Layer 2 of a small transformer language model trained on English Wikipedia (10 layers, counted from 0, width 128).
A neuron's activation on a vector x is SiLU(gate . x) times (in . x), where the dot is the dot product.

Input weights of the MLP neurons that the questions are about. A number n stands for n times 0.014.
n58 gate: 1 5 31 31 -45 -2 -12 -31 4 -4 9 -10 -15 3 -11 9 13 8 28 3 15 11 -14 6 -56 -18 0 -8 33 3 42 -4 8 -10 -16 0 -7 -12 10 2 -23 9 0 -4 25 -33 -7 -2 3 2 11 -4 9 26 -31 -6 -2 8 -24 25 28 24 -1 40 -23 8 25 -3 30 -13 17 3 2 25 -19 12 -1 -14 -9 -7 20 12 15 -5 7 24 6 7 -17 24 15 -1 10 4 14 9 -16 -18 26 6 -34 -13 -29 -6 -10 12 -22 27 12 35 13 -9 -18 -20 10 25 34 -24 -71 -13 12 6 -5 39 -5 6 35 -3
n65 gate: -19 1 -5 -14 -18 28 -4 43 -15 -12 11 19 -23 5 17 36 23 2 -18 8 -5 59 -1 16 11 -22 -3 -4 32 7 10 -8 -39 -9 55 -14 -9 12 -16 0 13 -11 29 12 -6 -51 -15 3 -6 -60 -36 -1 -17 45 -3 -14 -16 23 -11 21 -26 7 38 5 -28 -21 9 -15 -28 21 -17 0 28 -21 22 29 -17 -6 37 13 22 22 -3 -21 40 5 -10 10 24 -34 2 20 30 4 23 -28 -1 -16 32 1 13 3 -11 2 -30 -5 14 26 17 22 -13 16 28 14 15 -33 7 -3 30 18 -16 9 3 -36 21 52 18 2
n100 gate: 2 -52 -44 10 19 1 38 -34 -11 -13 0 29 23 -17 12 35 -16 -18 14 28 29 52 3 -18 8 27 6 -12 32 15 15 28 1 14 -21 -13 26 -2 -8 -7 -11 23 12 16 -13 22 -11 -28 -10 -6 -34 -17 -19 26 -12 10 16 0 36 17 -47 10 -20 11 11 18 -1 1 -7 -27 7 39 -9 -15 12 24 -13 -10 -48 -13 -42 -3 -26 20 -3 11 -6 1 -12 -9 -15 -13 25 9 32 3 -23 -15 -10 -2 -15 -5 11 -51 22 -24 14 23 25 -37 -31 -6 -57 17 1 -22 20 18 -10 -26 29 2 -1 35 -32 -3 -18 -79
n158 gate: 16 22 -22 21 1 -12 -30 0 -24 27 1 3 20 19 11 6 3 8 -4 -3 13 25 -39 -25 -3 19 12 -31 19 23 -36 -37 37 -15 -21 35 15 -19 -13 15 -36 -1 -26 -37 -2 1 -3 -40 27 -16 -1 10 32 -21 27 14 13 -67 26 22 -51 37 17 -28 12 0 -25 -5 -15 -8 17 19 -21 -28 24 -27 -25 -27 13 -3 -5 -2 21 -18 -16 10 0 29 13 12 -10 16 28 -25 6 8 -6 -4 -18 8 -38 -25 13 -17 -12 7 -28 -32 5 -16 4 -9 1 5 19 9 -16 -39 8 1 18 34 -39 18 -3 -5 3 24
n159 gate: -36 -45 60 -16 -24 -35 -2 -30 -28 33 -33 -20 -2 -26 -15 -6 -22 25 -19 -39 9 -16 -21 -41 6 12 19 12 10 -13 5 14 14 21 -5 14 -12 -27 -30 -4 27 3 1 48 8 -34 9 -40 -31 -4 11 4 23 -16 7 -15 -22 15 -56 21 24 -7 -1 15 21 17 12 -6 6 15 -6 0 -18 13 2 16 -14 -9 -3 -3 13 -6 29 5 -7 10 27 18 -9 9 14 17 33 9 31 13 25 -6 -34 -18 -1 -9 -6 -2 3 -27 10 9 -34 -36 -4 -3 7 6 -9 -30 2 3 -12 -29 -29 -27 -13 36 -20 -21 18 -6
n203 gate: 35 4 -46 -11 -38 18 -13 8 1 48 -5 25 13 12 0 -7 13 10 -4 0 -18 6 6 6 9 -21 -7 -10 7 -10 -12 15 -16 -33 26 -37 -47 39 33 6 -46 -4 -6 -26 14 6 18 -30 -42 8 14 46 -39 23 -25 10 15 -1 25 6 18 26 7 -20 -51 8 -28 -32 24 7 -15 14 16 -4 18 74 -29 -8 2 -22 -7 20 1 19 12 -3 21 -27 -9 -4 20 19 -15 -14 -29 21 16 19 4 -11 13 -3 -21 3 91 6 11 0 17 3 36 4 13 -29 10 -12 -10 -45 12 5 -29 -36 36 -7 4 40 14 -8
n230 gate: -58 1 -23 -27 -16 -3 4 -21 3 -12 13 24 13 -3 -11 -20 28 -8 24 -19 6 -25 1 24 -59 -6 17 1 -8 15 13 38 1 10 -37 -7 5 25 12 -18 12 7 -36 -8 22 -14 15 29 19 54 -42 23 -13 13 -33 5 -9 -31 9 -9 20 -15 46 -5 -17 -15 -8 10 54 17 13 -47 14 30 8 19 -35 8 19 30 9 -1 -12 -10 -33 -7 -8 14 -20 0 12 -5 32 38 16 -41 -3 7 8 -20 18 -9 0 -24 -17 -10 -17 41 21 0 -35 -12 17 -14 3 -9 41 4 -20 3 22 1 -14 26 60 -13 20 40
n259 gate: 25 46 -3 4 6 -15 25 43 1 12 -6 -11 -32 27 -13 -18 -21 22 2 -3 -17 16 -11 37 10 5 -12 2 -4 54 3 -33 -4 11 -25 10 26 -27 -5 -23 -51 30 38 -3 -33 15 -7 19 18 12 5 -40 82 13 -5 -5 -18 -30 2 1 9 -6 29 -5 15 -12 -3 -1 -15 47 -21 -33 5 -26 26 43 -25 -37 30 -7 17 -14 3 21 -34 14 17 11 -1 -18 -12 6 -25 18 -30 -9 -10 -11 -10 -8 -29 -26 -12 26 37 -15 -8 15 -19 -51 1 -15 -14 18 10 19 26 17 28 -17 -29 11 -1 21 29 -3 -14 21
n269 gate: -6 -13 -27 5 -1 -10 16 25 -17 14 6 -2 -28 37 -12 4 19 -3 -27 1 -1 7 -2 -7 -3 25 10 1 -5 8 30 -14 5 -8 18 5 -8 -3 2 23 -33 -6 -12 -10 -17 7 -34 1 42 -21 -7 1 -47 2 -8 -4 16 14 12 28 28 -22 16 -4 9 -35 28 15 -3 -1 12 -6 23 -4 -1 -1 -7 -45 2 -9 -22 -15 3 -9 -8 -30 -16 -8 7 -29 -20 22 -1 18 14 27 11 -1 -18 -41 -11 -2 -16 -9 -26 13 15 -4 7 -24 -4 -10 17 -13 13 -19 19 15 -2 15 1 -18 34 -3 4 -11 -12 -30
n279 gate: -10 13 -5 -2 -5 34 27 -31 32 -37 -9 -16 7 -10 7 -12 17 -41 29 4 -29 -2 3 -19 -1 16 -31 36 38 14 -20 -40 21 -21 -32 42 7 -33 -6 10 -5 -9 -20 4 6 -1 -6 -41 20 18 25 40 12 -12 -15 -26 24 6 -30 21 -20 3 -20 -1 -7 15 41 -14 -15 16 24 9 22 8 -11 17 5 19 -1 17 -13 -23 -11 -21 -18 -33 8 -6 29 -26 -14 -41 23 28 9 -9 18 -7 -9 22 -14 7 10 -15 -33 -51 -10 19 -22 1 -2 34 7 13 45 -10 -53 33 46 -12 -11 -19 0 -24 16 24 -32 -37
n282 gate: 10 -14 23 -8 -3 -32 -1 -15 15 26 6 -23 -5 -2 1 -41 -5 -29 22 -3 60 3 4 13 10 -43 8 54 -16 9 17 18 45 -12 23 -5 -2 45 5 -27 -26 10 16 -3 28 -5 -21 -9 43 44 26 7 -29 4 -4 -10 22 -29 7 -7 31 -7 26 -34 10 10 8 17 -11 -75 -24 37 1 -2 -5 6 7 -23 35 6 -6 -10 -22 24 32 -14 34 5 -20 23 -20 -28 -38 -36 13 3 27 36 8 16 21 5 22 -4 -5 42 -6 8 -34 -17 16 -25 -25 26 28 6 8 -20 7 10 -4 31 19 -1 -33 19 -30 -10
n283 gate: -32 -27 16 -50 -1 -1 -2 6 -1 7 28 11 -2 -8 17 -44 -45 -4 13 17 -30 15 34 -18 17 -14 -27 -1 25 2 -13 -20 3 16 -16 -49 12 20 -1 -27 -10 0 48 -31 -2 0 6 -11 -3 10 -5 23 -44 21 9 -8 25 -57 18 3 12 12 20 21 20 8 -9 15 0 0 -18 12 -18 -15 -37 1 31 -10 -5 -3 -38 1 15 -31 14 3 29 -8 21 5 22 -4 -9 -17 1 2 12 -49 -12 -27 35 33 -20 6 -22 -2 -14 -14 -29 -5 -6 28 -12 10 34 0 -19 2 32 9 -18 -30 -30 25 -28 30 -7 -3
n58 in: -2 -30 12 34 -55 -6 16 24 -17 -2 18 27 -34 -18 42 -13 6 3 8 -8 -28 49 0 37 -49 4 29 -6 41 -51 22 -4 11 17 -14 -17 -48 -41 17 -38 15 52 7 21 -13 -1 13 -30 25 -2 -19 27 30 0 17 2 -40 -3 4 9 11 7 -1 10 -44 28 44 39 13 18 18 43 -11 19 4 -22 4 18 -7 30 10 -10 29 1 -7 16 -15 10 4 7 49 -6 16 14 6 -12 14 -5 5 20 2 -37 -28 32 -21 17 23 46 46 56 -9 13 5 11 2 -19 24 13 7 37 -32 34 -4 -23 -27 -2 -20 10
n65 in: -39 -52 -33 35 -5 -13 8 -1 19 27 15 -6 -9 -8 -20 -1 -25 23 -14 11 -13 9 31 -33 -5 1 -25 11 -1 -38 34 -13 -8 -33 -15 9 -12 -9 0 -19 25 -15 -13 8 61 -11 -5 9 19 -18 10 -21 8 42 16 -3 -6 -3 5 -14 7 16 -3 4 12 22 -17 10 3 6 -35 -8 1 7 13 15 73 10 -6 -15 9 -54 -10 -2 14 21 -1 15 9 32 3 14 -53 -21 18 -1 -9 43 -23 -11 3 6 -53 -41 -11 -24 16 53 -3 -19 -15 13 -31 6 -43 -2 -31 4 -8 6 2 37 -49 -8 39 -13 -32 -11
n100 in: 1 -9 -42 31 -23 8 -4 -1 4 -2 0 45 22 -42 13 35 -2 5 35 -1 37 32 9 -4 5 4 11 -12 11 33 -9 -11 -16 11 -8 1 1 -2 -17 -52 24 -39 5 9 15 57 -11 -6 -57 49 7 45 18 -35 4 -13 -4 -21 5 -18 18 21 44 -7 -2 -5 -9 7 -2 -17 22 6 -57 -9 0 63 8 -12 7 2 -12 4 -50 52 -8 1 -20 34 -1 -72 -4 -37 8 37 2 22 44 22 -31 -3 18 18 41 -15 -1 0 27 35 -22 12 35 -32 6 46 16 -1 -31 27 -15 8 -7 -7 -60 18 -6 -1 -28 -21
n158 in: -8 17 -15 17 10 -25 -25 24 1 18 20 23 9 11 11 -4 35 42 -2 1 20 21 -27 -26 1 -2 0 -6 22 -18 8 -49 16 -10 -7 -5 30 -23 -32 8 -30 3 -35 1 2 -25 -2 -9 -4 13 -28 1 20 -1 20 24 -9 -31 24 10 -2 15 42 2 -2 -24 -44 -17 -26 -1 -14 24 -14 3 4 -40 7 1 -23 -4 -55 -24 -31 -8 -31 -3 -3 45 19 -1 2 42 17 8 22 -8 16 18 -7 -45 -16 -4 -1 10 -23 6 -35 -37 -1 19 16 -20 7 -5 18 7 -23 -17 10 -4 -2 11 -8 24 -15 12 -2 16
n159 in: 6 46 -19 -17 -19 28 24 35 26 -24 28 4 18 -10 25 -54 14 8 18 39 -5 0 17 -16 76 27 29 -13 -6 -9 11 -17 -20 -24 -7 -4 -3 54 -16 1 1 -1 -4 24 -14 22 -35 -2 20 -41 12 -42 32 20 -41 -15 -25 32 0 27 -21 -27 33 18 -62 -7 -6 -60 -1 22 8 51 -11 4 5 -37 3 19 20 14 3 -2 -36 11 -10 -17 -15 -3 -5 -4 37 3 7 -62 15 6 25 -4 8 -23 23 9 10 -15 -16 18 0 -18 -27 10 19 39 -28 52 -16 -42 6 5 -12 59 0 1 -11 -9 14 38 9 -18
n203 in: 2 1 -5 -23 -10 5 11 -4 13 46 -1 6 -15 -24 19 -12 15 7 43 -20 15 -8 15 -20 9 29 -28 3 8 -21 -13 10 22 -33 1 36 -34 32 35 18 -25 -7 -22 1 19 -13 31 13 -5 -21 40 3 -27 3 22 18 8 25 -30 0 14 22 16 21 29 -12 6 -14 39 2 -10 17 3 -20 32 14 -7 26 34 -13 3 35 1 -1 -16 -42 19 -51 -22 15 -19 -29 2 -29 -16 -3 20 -5 30 -3 30 -7 21 -15 63 -1 1 30 59 -11 22 -22 -8 14 -9 -35 15 6 19 2 1 -31 28 43 -30 34 -36 7
n230 in: -29 29 3 8 -14 -40 -23 -4 2 -15 11 28 -17 -10 -1 4 -5 22 -27 -3 -21 39 27 1 -20 15 38 50 25 20 -6 13 -20 5 -6 35 8 15 -2 -11 15 -34 -15 1 -2 -25 -21 -45 1 -12 5 22 -12 -26 7 14 -17 -12 -32 -10 -34 12 2 15 -15 -4 -15 -13 2 1 -3 22 -17 30 15 10 7 -7 12 3 -11 -51 -3 22 24 28 6 11 -22 -18 -5 -30 -12 27 -20 -11 27 -22 71 43 -42 -11 28 67 -17 -23 -28 33 -33 23 2 -15 -12 -24 26 -25 -15 -16 12 9 24 7 13 -26 68 -30 6 10
n259 in: 33 43 -1 -3 -1 27 -15 37 5 13 15 -11 -5 2 32 -8 7 8 -17 -34 -9 15 9 16 9 -1 -65 18 -6 22 -6 -15 -2 -13 -35 -23 -5 -48 -13 -28 -36 13 26 40 -18 -14 40 -3 -57 9 3 -15 39 21 -8 8 -5 20 0 -20 -56 1 9 -5 1 9 -17 8 6 -18 -30 1 12 -34 -1 29 -12 -57 9 1 -5 11 -13 -17 -16 3 53 -12 -4 -18 -1 -9 4 -35 5 -12 -42 -10 -9 -7 0 9 -28 9 24 27 -5 35 -9 -31 28 -3 3 5 2 -3 21 -16 37 5 -22 23 -5 12 40 -36 7 14
n269 in: 30 14 25 -11 -45 20 -9 -20 -30 -16 3 23 26 -7 17 13 -14 -37 22 3 -12 2 -15 7 -3 -12 -21 -7 -27 -16 9 11 32 -7 -7 5 4 -13 -6 14 -19 13 7 -8 9 -23 -9 26 6 20 9 9 3 -14 22 6 16 23 10 12 -10 23 -20 -10 -1 23 -4 -8 19 2 -1 -9 18 19 3 22 -6 -4 -12 -26 -3 6 21 26 -39 43 34 -14 -17 13 25 17 6 25 -7 -24 28 12 0 -17 24 35 -14 27 8 3 -8 -2 27 8 7 -3 26 18 -14 16 -5 24 19 -26 -21 21 -10 -1 7 -33 -12 22
n279 in: -20 0 28 -33 7 24 24 -37 38 -36 -9 6 -11 -23 -12 -4 -3 -31 22 8 -30 -20 -12 14 4 -22 38 -31 17 -11 4 -8 1 43 4 9 -1 -55 -1 -8 30 -8 -65 27 7 22 1 -20 18 -9 -32 2 11 -35 19 -15 9 -3 3 -34 17 -1 -26 -12 -14 -9 21 53 -24 11 53 -40 -15 34 -14 -37 -32 -6 -6 32 -41 -6 22 18 3 -10 8 22 -1 7 -1 -40 1 29 11 -3 -4 6 -39 -1 -9 7 18 -1 -29 4 -52 12 -31 11 -15 26 26 -11 39 3 -15 0 21 36 -36 21 25 -27 34 4 -40 -5
n282 in: 3 7 -1 -2 0 -3 5 2 33 -13 -5 17 21 -12 -6 -30 -3 24 2 8 7 -3 -15 -16 -14 23 1 8 1 -26 -1 -25 25 -13 21 -16 29 -18 6 -17 -28 20 -23 -12 38 9 15 -4 -33 14 12 8 -54 11 -32 -4 -35 15 17 30 -25 14 14 44 -2 18 2 -18 26 18 7 51 15 28 -15 -12 -20 26 9 -56 -9 -17 37 -14 21 3 27 4 -19 -1 -22 -10 17 -37 1 2 -8 -13 5 14 23 -13 -70 -14 -35 7 31 15 -23 -11 -9 -41 35 -47 17 0 13 -28 21 23 6 5 -29 -37 20 3 -15 27
n283 in: 5 -12 -23 -34 -1 10 17 1 -13 -15 -17 -48 -24 14 -31 -12 -35 -5 7 13 -9 2 -15 34 -53 26 4 -21 -13 20 -19 -12 3 -3 -5 6 -5 12 -34 -9 -27 10 9 -11 -13 -19 -40 -13 -9 -59 1 25 29 5 -3 -31 -37 14 -1 -6 -40 -17 -1 -16 -34 -24 -8 -25 7 19 4 -8 7 47 6 -6 -55 21 5 -5 -5 32 11 -33 0 5 -16 -5 -2 15 13 47 -4 -42 -2 -41 3 -32 14 -15 13 -40 -12 19 26 16 -8 -45 44 18 -17 -3 16 -7 5 2 13 13 24 -26 9 -22 20 24 -45 5 -22 -1

Each question shows a token from some text and the vector x that enters the MLP there. A number n stands for n times 0.023.

"z": -4 18 -8 24 13 -11 3 44 -12 13 -12 7 -37 -5 -10 7 1 14 -29 -25 -92 -25 19 -13 9 -33 16 31 1 1 15 -13 -16 21 -37 6 28 6 -39 -5 19 5 1 31 12 -5 16 14 14 14 14 -1 6 10 23 18 -11 16 8 -24 23 20 -18 -6 23 22 -46 -25 2 1 30 24 -28 -6 -27 -29 3 0 3 -40 -51 7 12 14 8 31 8 22 5 33 1 6 -23 -7 5 7 4 -6 18 4 20 42 2 8 19 23 4 -11 39 7 -49 26 -25 17 21 -3 23 -13 14 40 19 -33 22 5 -31 -8 10 0
Which neuron fires most, and how strongly? n100, at about 0.63

"’": 22 -5 2 2 30 -19 26 28 -7 4 -5 3 -22 28 7 -7 25 -16 -30 -27 -15 -16 10 19 -20 18 -22 -6 23 33 -6 -9 20 17 -18 -17 -8 -13 -5 19 36 -75 -12 6 15 29 -5 14 0 -14 -37 12 26 8 6 21 -2 -4 -3 -17 -2 -5 -3 36 23 -31 0 5 -4 8 -6 50 -8 19 13 14 -19 18 4 -8 -28 -4 -21 -20 -52 32 -20 10 20 6 37 -36 12 -26 -27 -10 -20 -3 39 -4 8 -9 -5 3 -10 20 22 -42 23 -9 4 15 0 -4 -1 -25 -23 -30 -31 33 42 -31 -12 -14 20 -12 10 -3
Which two neurons fire most, strongest first? n158, n230

" family": 2 -39 10 22 11 6 4 1 32 24 4 0 -18 -23 13 16 16 -18 -16 17 -32 -35 19 -11 -17 -26 -1 1 -10 -16 -3 -18 4 -10 -16 -24 28 17 -10 -9 14 -39 -20 25 7 15 -12 -11 24 -20 -36 24 11 -21 -16 8 -35 15 1 -23 -1 -10 40 15 47 -14 -7 10 -21 6 -17 20 31 14 -20 18 -8 3 20 -21 5 -3 -1 -24 -8 -22 11 31 -29 20 -4 -1 -1 -10 19 -15 19 -2 -7 15 24 12 -23 24 -63 -3 9 -26 57 -4 32 -13 15 -15 -43 -10 13 25 39 34 6 1 -15 -13 22 -40 29 5
Which two neurons fire most, strongest first? n65, n230

"us": 22 -6 12 24 30 26 24 25 26 21 -17 -19 -5 29 -21 -13 -13 -5 -49 -28 -37 -27 -11 -13 -3 -17 2 -10 10 -23 -21 0 6 -11 -21 -24 13 10 -20 -5 17 -19 18 -6 26 -12 -25 44 -34 4 23 4 7 4 -14 -7 -30 22 1 -44 31 3 0 -21 -11 23 9 -13 -34 -9 -2 29 30 14 -11 34 8 -21 20 -25 14 6 -10 -1 -27 -16 -23 1 -22 6 2 16 41 -26 4 15 -8 -10 50 9 38 11 -8 -1 -44 32 1 -8 29 53 6 10 28 -7 2 -4 -12 -10 20 21 40 -14 -16 -23 2 -25 9 5
Which neuron lights up most? n279

"er": 19 19 -63 13 1 -14 8 -33 -3 37 -12 -22 -32 -22 -7 -19 40 -34 -30 -14 -47 -30 4 4 14 -43 -33 10 -4 11 -27 -12 2 -1 4 -22 20 -17 -13 -8 -3 -40 1 13 12 13 -4 15 7 1 -18 -15 12 -28 5 16 0 -10 -8 -6 -5 -10 -23 15 22 -28 -58 -3 2 -14 7 11 -4 -4 -24 -7 -10 25 -9 -21 -37 8 19 44 29 -10 8 7 15 0 -11 -5 25 -5 3 0 -23 -31 -21 -33 16 -10 -20 25 -36 0 18 18 40 7 -40 28 29 -46 -8 26 4 -10 -17 -2 20 -11 -37 -14 -7 0 34 11
Which neuron lights up most? n159

" ": 27 -41 1 46 -2 -11 -5 9 30 -14 20 6 -18 -16 1 50 -5 -12 -15 -4 5 -9 15 -12 -10 -8 -16 -17 17 1 -31 3 34 5 21 -1 -7 13 8 13 46 -21 -10 7 4 23 -5 19 3 8 2 -22 6 -18 13 2 -8 -16 -21 -9 14 -11 -33 8 40 -5 -9 27 5 -33 -6 16 -5 -8 -14 2 -10 -8 24 -19 -11 28 -79 16 -29 -22 4 15 4 19 25 4 14 -14 -22 11 -15 -55 29 -6 2 5 2 19 -35 -10 3 -38 19 7 -5 -13 -1 -44 -42 18 -16 -6 17 20 11 -17 24 -15 27 -19 16 1
Which neuron fires most, and how strongly? n159, at about 0.63

"\n": 8 -20 -19 35 8 12 5 13 29 1 39 2 -24 -12 -8 37 7 -50 4 -21 15 -11 9 -25 2 -22 5 -24 3 11 22 -8 29 9 25 -16 -2 -9 3 5 15 -45 -26 19 12 12 -5 31 41 -17 -4 5 38 -45 -3 -21 9 -24 2 -18 27 -19 7 -6 23 -11 1 -7 -14 -16 -14 -2 -18 -9 18 37 -11 -15 1 -1 -2 29 -5 20 13 -14 10 24 15 -11 25 23 -4 -40 -30 19 -2 -13 39 21 14 24 4 14 -8 -36 -15 -21 27 2 12 23 -25 -38 1 9 -13 27 -3 4 40 -57 11 -6 9 -5 11 5
Which neuron lights up most? n259

"man": -34 -16 -9 28 18 31 -24 2 33 48 25 -16 -17 -40 -20 -7 12 -33 -13 13 19 -17 28 7 -13 -17 -5 18 -6 -15 -24 -22 19 -3 -25 -25 -7 28 9 31 29 -19 1 14 -8 29 -9 2 -17 -24 -7 14 2 -27 16 -31 -12 -6 -25 -22 20 -3 -2 26 18 -34 -38 12 -14 -1 -2 45 3 12 5 3 1 19 4 -34 -35 -2 -3 -15 5 6 19 5 0 -5 -3 44 -4 9 -17 6 2 -14 -4 45 2 11 -15 -17 -11 18 10 -23 26 -24 -31 9 -2 -8 -54 -10 53 5 7 17 -21 -25 32 -30 41 -27 -2 -5
Which neuron fires most, and how strongly? n100, at about 0.42

" His": -21 -11 6 18 12 5 8 10 26 28 1 9 -19 -10 -17 19 27 -13 -24 -10 16 -2 20 28 -18 -13 10 -5 8 10 4 -8 27 2 9 -30 8 28 -21 20 49 -64 -20 26 18 -1 -5 13 11 12 -1 -7 48 -15 -9 13 22 -15 -1 17 13 -32 -27 29 28 -32 14 -7 -2 -5 -12 32 31 27 39 21 -24 1 -10 -27 -17 11 3 3 -16 0 11 5 -5 -2 -5 11 0 -47 12 -8 3 -3 -14 26 8 -12 11 -9 -31 16 -4 -61 11 -6 -5 -25 9 -13 -23 -14 -32 26 29 7 41 -7 -32 -29 3 -15 25 10
Which three neurons fire most, strongest first? n58, n158, n259

"l": 31 20 -21 -21 61 41 14 29 9 -16 -1 5 -30 -28 -12 4 -5 10 21 -30 3 5 8 -6 -15 9 2 1 -1 -8 -22 -16 2 -28 -12 10 20 30 -17 -20 11 -9 10 -30 -21 -9 6 -4 12 5 -23 2 -1 32 3 -6 2 0 -28 -29 -15 35 -19 -8 0 -2 10 14 -16 4 5 44 -5 31 -18 -4 27 4 -15 -10 -11 22 -19 -16 -17 -33 -17 1 -40 10 -24 4 35 5 -44 20 -20 -9 -8 -11 -6 29 -5 -25 1 -12 3 -47 48 7 -11 46 20 -45 -7 -3 0 -16 -18 23 55 13 3 -14 39 14 -2 16
Which neuron lights up most? n58

".": 12 -50 0 18 18 11 15 8 17 -13 13 -1 -17 -21 -20 -3 24 -31 -6 -18 10 -31 2 -2 -25 -29 25 -2 3 20 14 -47 32 15 7 -8 5 -1 5 -15 36 -43 -36 -7 15 12 -2 -3 38 36 9 -23 16 6 15 -11 -11 -7 -34 8 53 7 -13 7 -3 -6 17 -5 -23 15 23 28 4 9 -19 29 9 -17 -27 -10 -16 24 -3 -6 4 1 -19 38 -26 6 16 -10 33 -26 -28 -16 -29 -39 26 -2 10 14 -31 7 2 3 -5 -1 34 40 30 18 -17 -38 0 -8 2 -18 -29 -6 14 -18 -8 -15 8 -20 20 24
Which neuron lights up most? n58

" Ma": -14 -9 5 2 22 23 -17 2 13 32 -6 -38 -40 6 0 26 1 -33 -37 -15 8 -4 13 -13 -19 -7 28 10 7 5 -30 -7 10 24 10 -20 -18 -7 18 17 29 -12 -48 25 6 6 -7 -7 12 13 16 -30 40 -28 -10 -16 -15 -20 2 7 38 -27 6 23 1 -23 -31 14 -15 -31 -3 23 22 3 -1 27 -21 12 52 -29 -2 2 -26 25 -24 12 -2 4 -41 -6 3 39 3 -3 -15 9 -27 -50 -2 41 -8 36 24 -17 20 19 -11 -34 42 29 7 33 1 -23 -6 15 -3 2 -9 2 8 17 -9 -11 0 -14 44 19
Which neuron fires most, and how strongly? n65, at about 0.5

"62": 11 -34 -17 -1 7 -2 36 28 24 20 22 7 -23 -21 -17 -8 14 -4 -45 -15 28 -9 -33 -30 8 -31 16 -11 -42 3 -4 -14 16 4 -3 7 -5 15 -24 -1 21 -37 2 -26 11 53 -37 22 -9 -21 -55 -15 8 -9 15 18 -17 25 -24 -36 5 -39 -30 11 7 -14 -20 21 -3 -33 -28 9 13 -8 -22 -1 32 -2 -43 -45 -11 16 5 -15 -11 -21 8 20 -31 4 -12 24 24 -18 18 2 -13 -23 16 -11 24 10 -22 26 -17 23 9 -22 24 -5 -6 17 4 -4 -46 6 8 -2 18 4 14 12 19 3 6 -35 -7 3
Which three neurons fire most, strongest first? n230, n58, n203

"ta": 20 -23 39 26 -2 51 -14 16 20 24 -24 -7 -3 14 8 28 22 -8 -19 9 58 -11 -2 -30 -10 -5 21 31 -12 14 -23 4 36 -9 4 -8 -15 9 6 20 41 13 -32 8 33 21 -29 20 17 11 27 -12 23 -61 28 -7 2 -14 -6 -5 26 -22 12 7 7 -22 -11 -21 -15 -9 10 7 -17 28 -33 24 4 0 13 8 -17 -22 -11 0 1 -10 23 6 -5 -3 10 43 -34 20 -31 34 7 -38 -24 4 11 36 -16 -15 4 32 19 -16 42 -13 1 22 -14 12 -2 -18 31 3 5 -18 35 -29 16 -24 19 -13 15 30
Which neuron lights up most? n269

" Di": 0 -3 18 39 18 12 -15 24 -8 -5 7 -6 -24 -34 -15 22 -2 -39 -5 -10 14 -27 25 14 3 15 -15 15 -38 7 -16 -18 21 15 -14 -3 12 15 22 -6 29 -20 -25 3 23 1 21 -37 -14 -2 2 -24 21 -52 14 -44 6 -3 10 -2 8 -13 -8 12 10 -29 -39 -2 -4 -15 33 21 17 14 15 30 -4 17 17 -15 -10 -19 -16 48 -18 -18 -11 19 -27 -16 32 25 -5 -33 15 9 -35 -30 44 7 38 18 -12 -8 3 -14 32 -18 36 13 10 1 -13 -1 -2 11 -10 -2 13 -22 -6 7 17 7 36 -42 21 16
Which neuron fires most, and how strongly? n58, at about 0.48

" he": 5 -7 2 25 0 -19 -4 7 22 9 -1 15 1 4 -14 -21 6 -37 -1 -7 22 -6 12 11 -27 -28 -3 -3 -6 -11 -26 0 19 -9 0 -7 -4 28 18 -9 30 -67 -19 26 12 52 18 -2 4 -25 -27 -22 29 -17 -4 29 -7 -9 -29 14 26 -19 9 11 32 -15 -26 -19 -8 -27 10 62 39 44 -6 6 -11 -1 -2 -25 -11 19 6 -1 -33 14 31 19 -30 -8 0 -19 19 -4 -10 9 17 -34 1 -1 11 18 -18 -3 -75 -10 -6 0 37 32 9 4 -15 -9 -34 -10 12 27 -4 -14 -9 -7 8 -25 6 -38 14 11
Which two neurons fire most, strongest first? n230, n58

" much": 19 -9 24 -11 29 24 10 -8 -4 -4 32 -2 -10 -28 21 -21 1 -26 -17 -6 -3 10 -19 27 -21 4 13 27 -12 -6 20 -23 29 -14 -34 -17 -22 -7 -19 18 28 -40 -17 12 9 11 -9 5 18 21 8 13 26 -74 12 5 -4 -2 -32 -3 -2 5 -21 23 19 -21 -9 0 -32 -1 -14 32 -37 19 5 35 35 2 39 -31 -4 9 -6 -5 -11 3 37 36 11 39 -2 48 26 -14 -9 23 53 -28 0 2 29 -9 0 14 -18 10 23 -9 14 -4 -37 -19 -9 -29 14 33 6 18 25 -2 -28 -8 30 1 25 -19 15 12
Which neuron lights up most? n279

" for": -13 -6 -10 32 14 23 -31 34 0 -2 4 22 -24 9 -16 -7 -4 -32 5 -2 -1 -22 1 -1 -16 -57 1 1 2 16 -24 -9 -15 -33 -31 -7 -21 -3 26 -23 16 -38 -19 -1 15 22 -40 15 57 3 -18 -32 17 -16 11 -8 -44 1 -13 -11 18 0 -18 7 17 -10 38 1 -17 -42 -27 24 -20 21 18 10 -20 10 8 -28 -10 33 -11 2 -27 -23 33 13 -54 16 16 17 20 -23 -11 38 -15 -26 39 33 15 -7 11 -17 1 -16 24 -26 31 -4 -3 9 5 -21 6 9 1 -10 11 0 19 27 10 18 6 0 31 22
Which neuron lights up most? n100

"an": -12 16 -59 11 16 10 -10 -9 6 10 -25 3 -20 -19 -23 8 21 -29 -12 -9 5 -22 -9 -28 28 9 -30 22 50 5 7 -28 4 17 14 -15 -15 17 27 -45 -1 -17 -1 -15 32 -15 -9 14 -15 2 11 4 -4 -27 -5 -29 24 9 9 -11 10 -6 -8 -1 8 -2 -15 3 -12 -8 17 28 18 54 6 34 -23 -3 22 -16 -48 1 -49 9 3 -4 39 10 1 39 0 21 28 13 -19 28 1 0 5 -8 -7 28 12 -50 39 0 37 8 30 46 20 9 5 5 -25 -41 27 -3 0 2 -22 -29 4 -36 28 2 10 2
Which neuron lights up most? n203

"s": 22 -6 -2 32 20 40 35 23 29 14 -28 -24 -11 -26 -8 -24 -44 -15 -41 -5 -61 -5 18 11 -6 -8 9 13 12 -29 -10 -35 17 -3 -20 -27 35 19 -26 23 17 -1 -19 15 -25 6 9 42 14 54 -8 1 17 -8 3 23 -19 -17 -6 -6 14 -6 4 8 8 -13 1 -8 -15 3 45 9 -31 -13 -4 14 5 23 -6 -33 -13 19 -28 -3 -8 11 -21 23 -13 14 -2 -22 21 -21 -12 28 33 6 7 5 23 15 -17 11 -6 21 -6 -18 29 60 -18 25 19 -12 20 -26 -8 -31 11 18 -4 -4 6 -38 2 -22 7 22
Which neuron fires most, and how strongly? n279, at about 1.2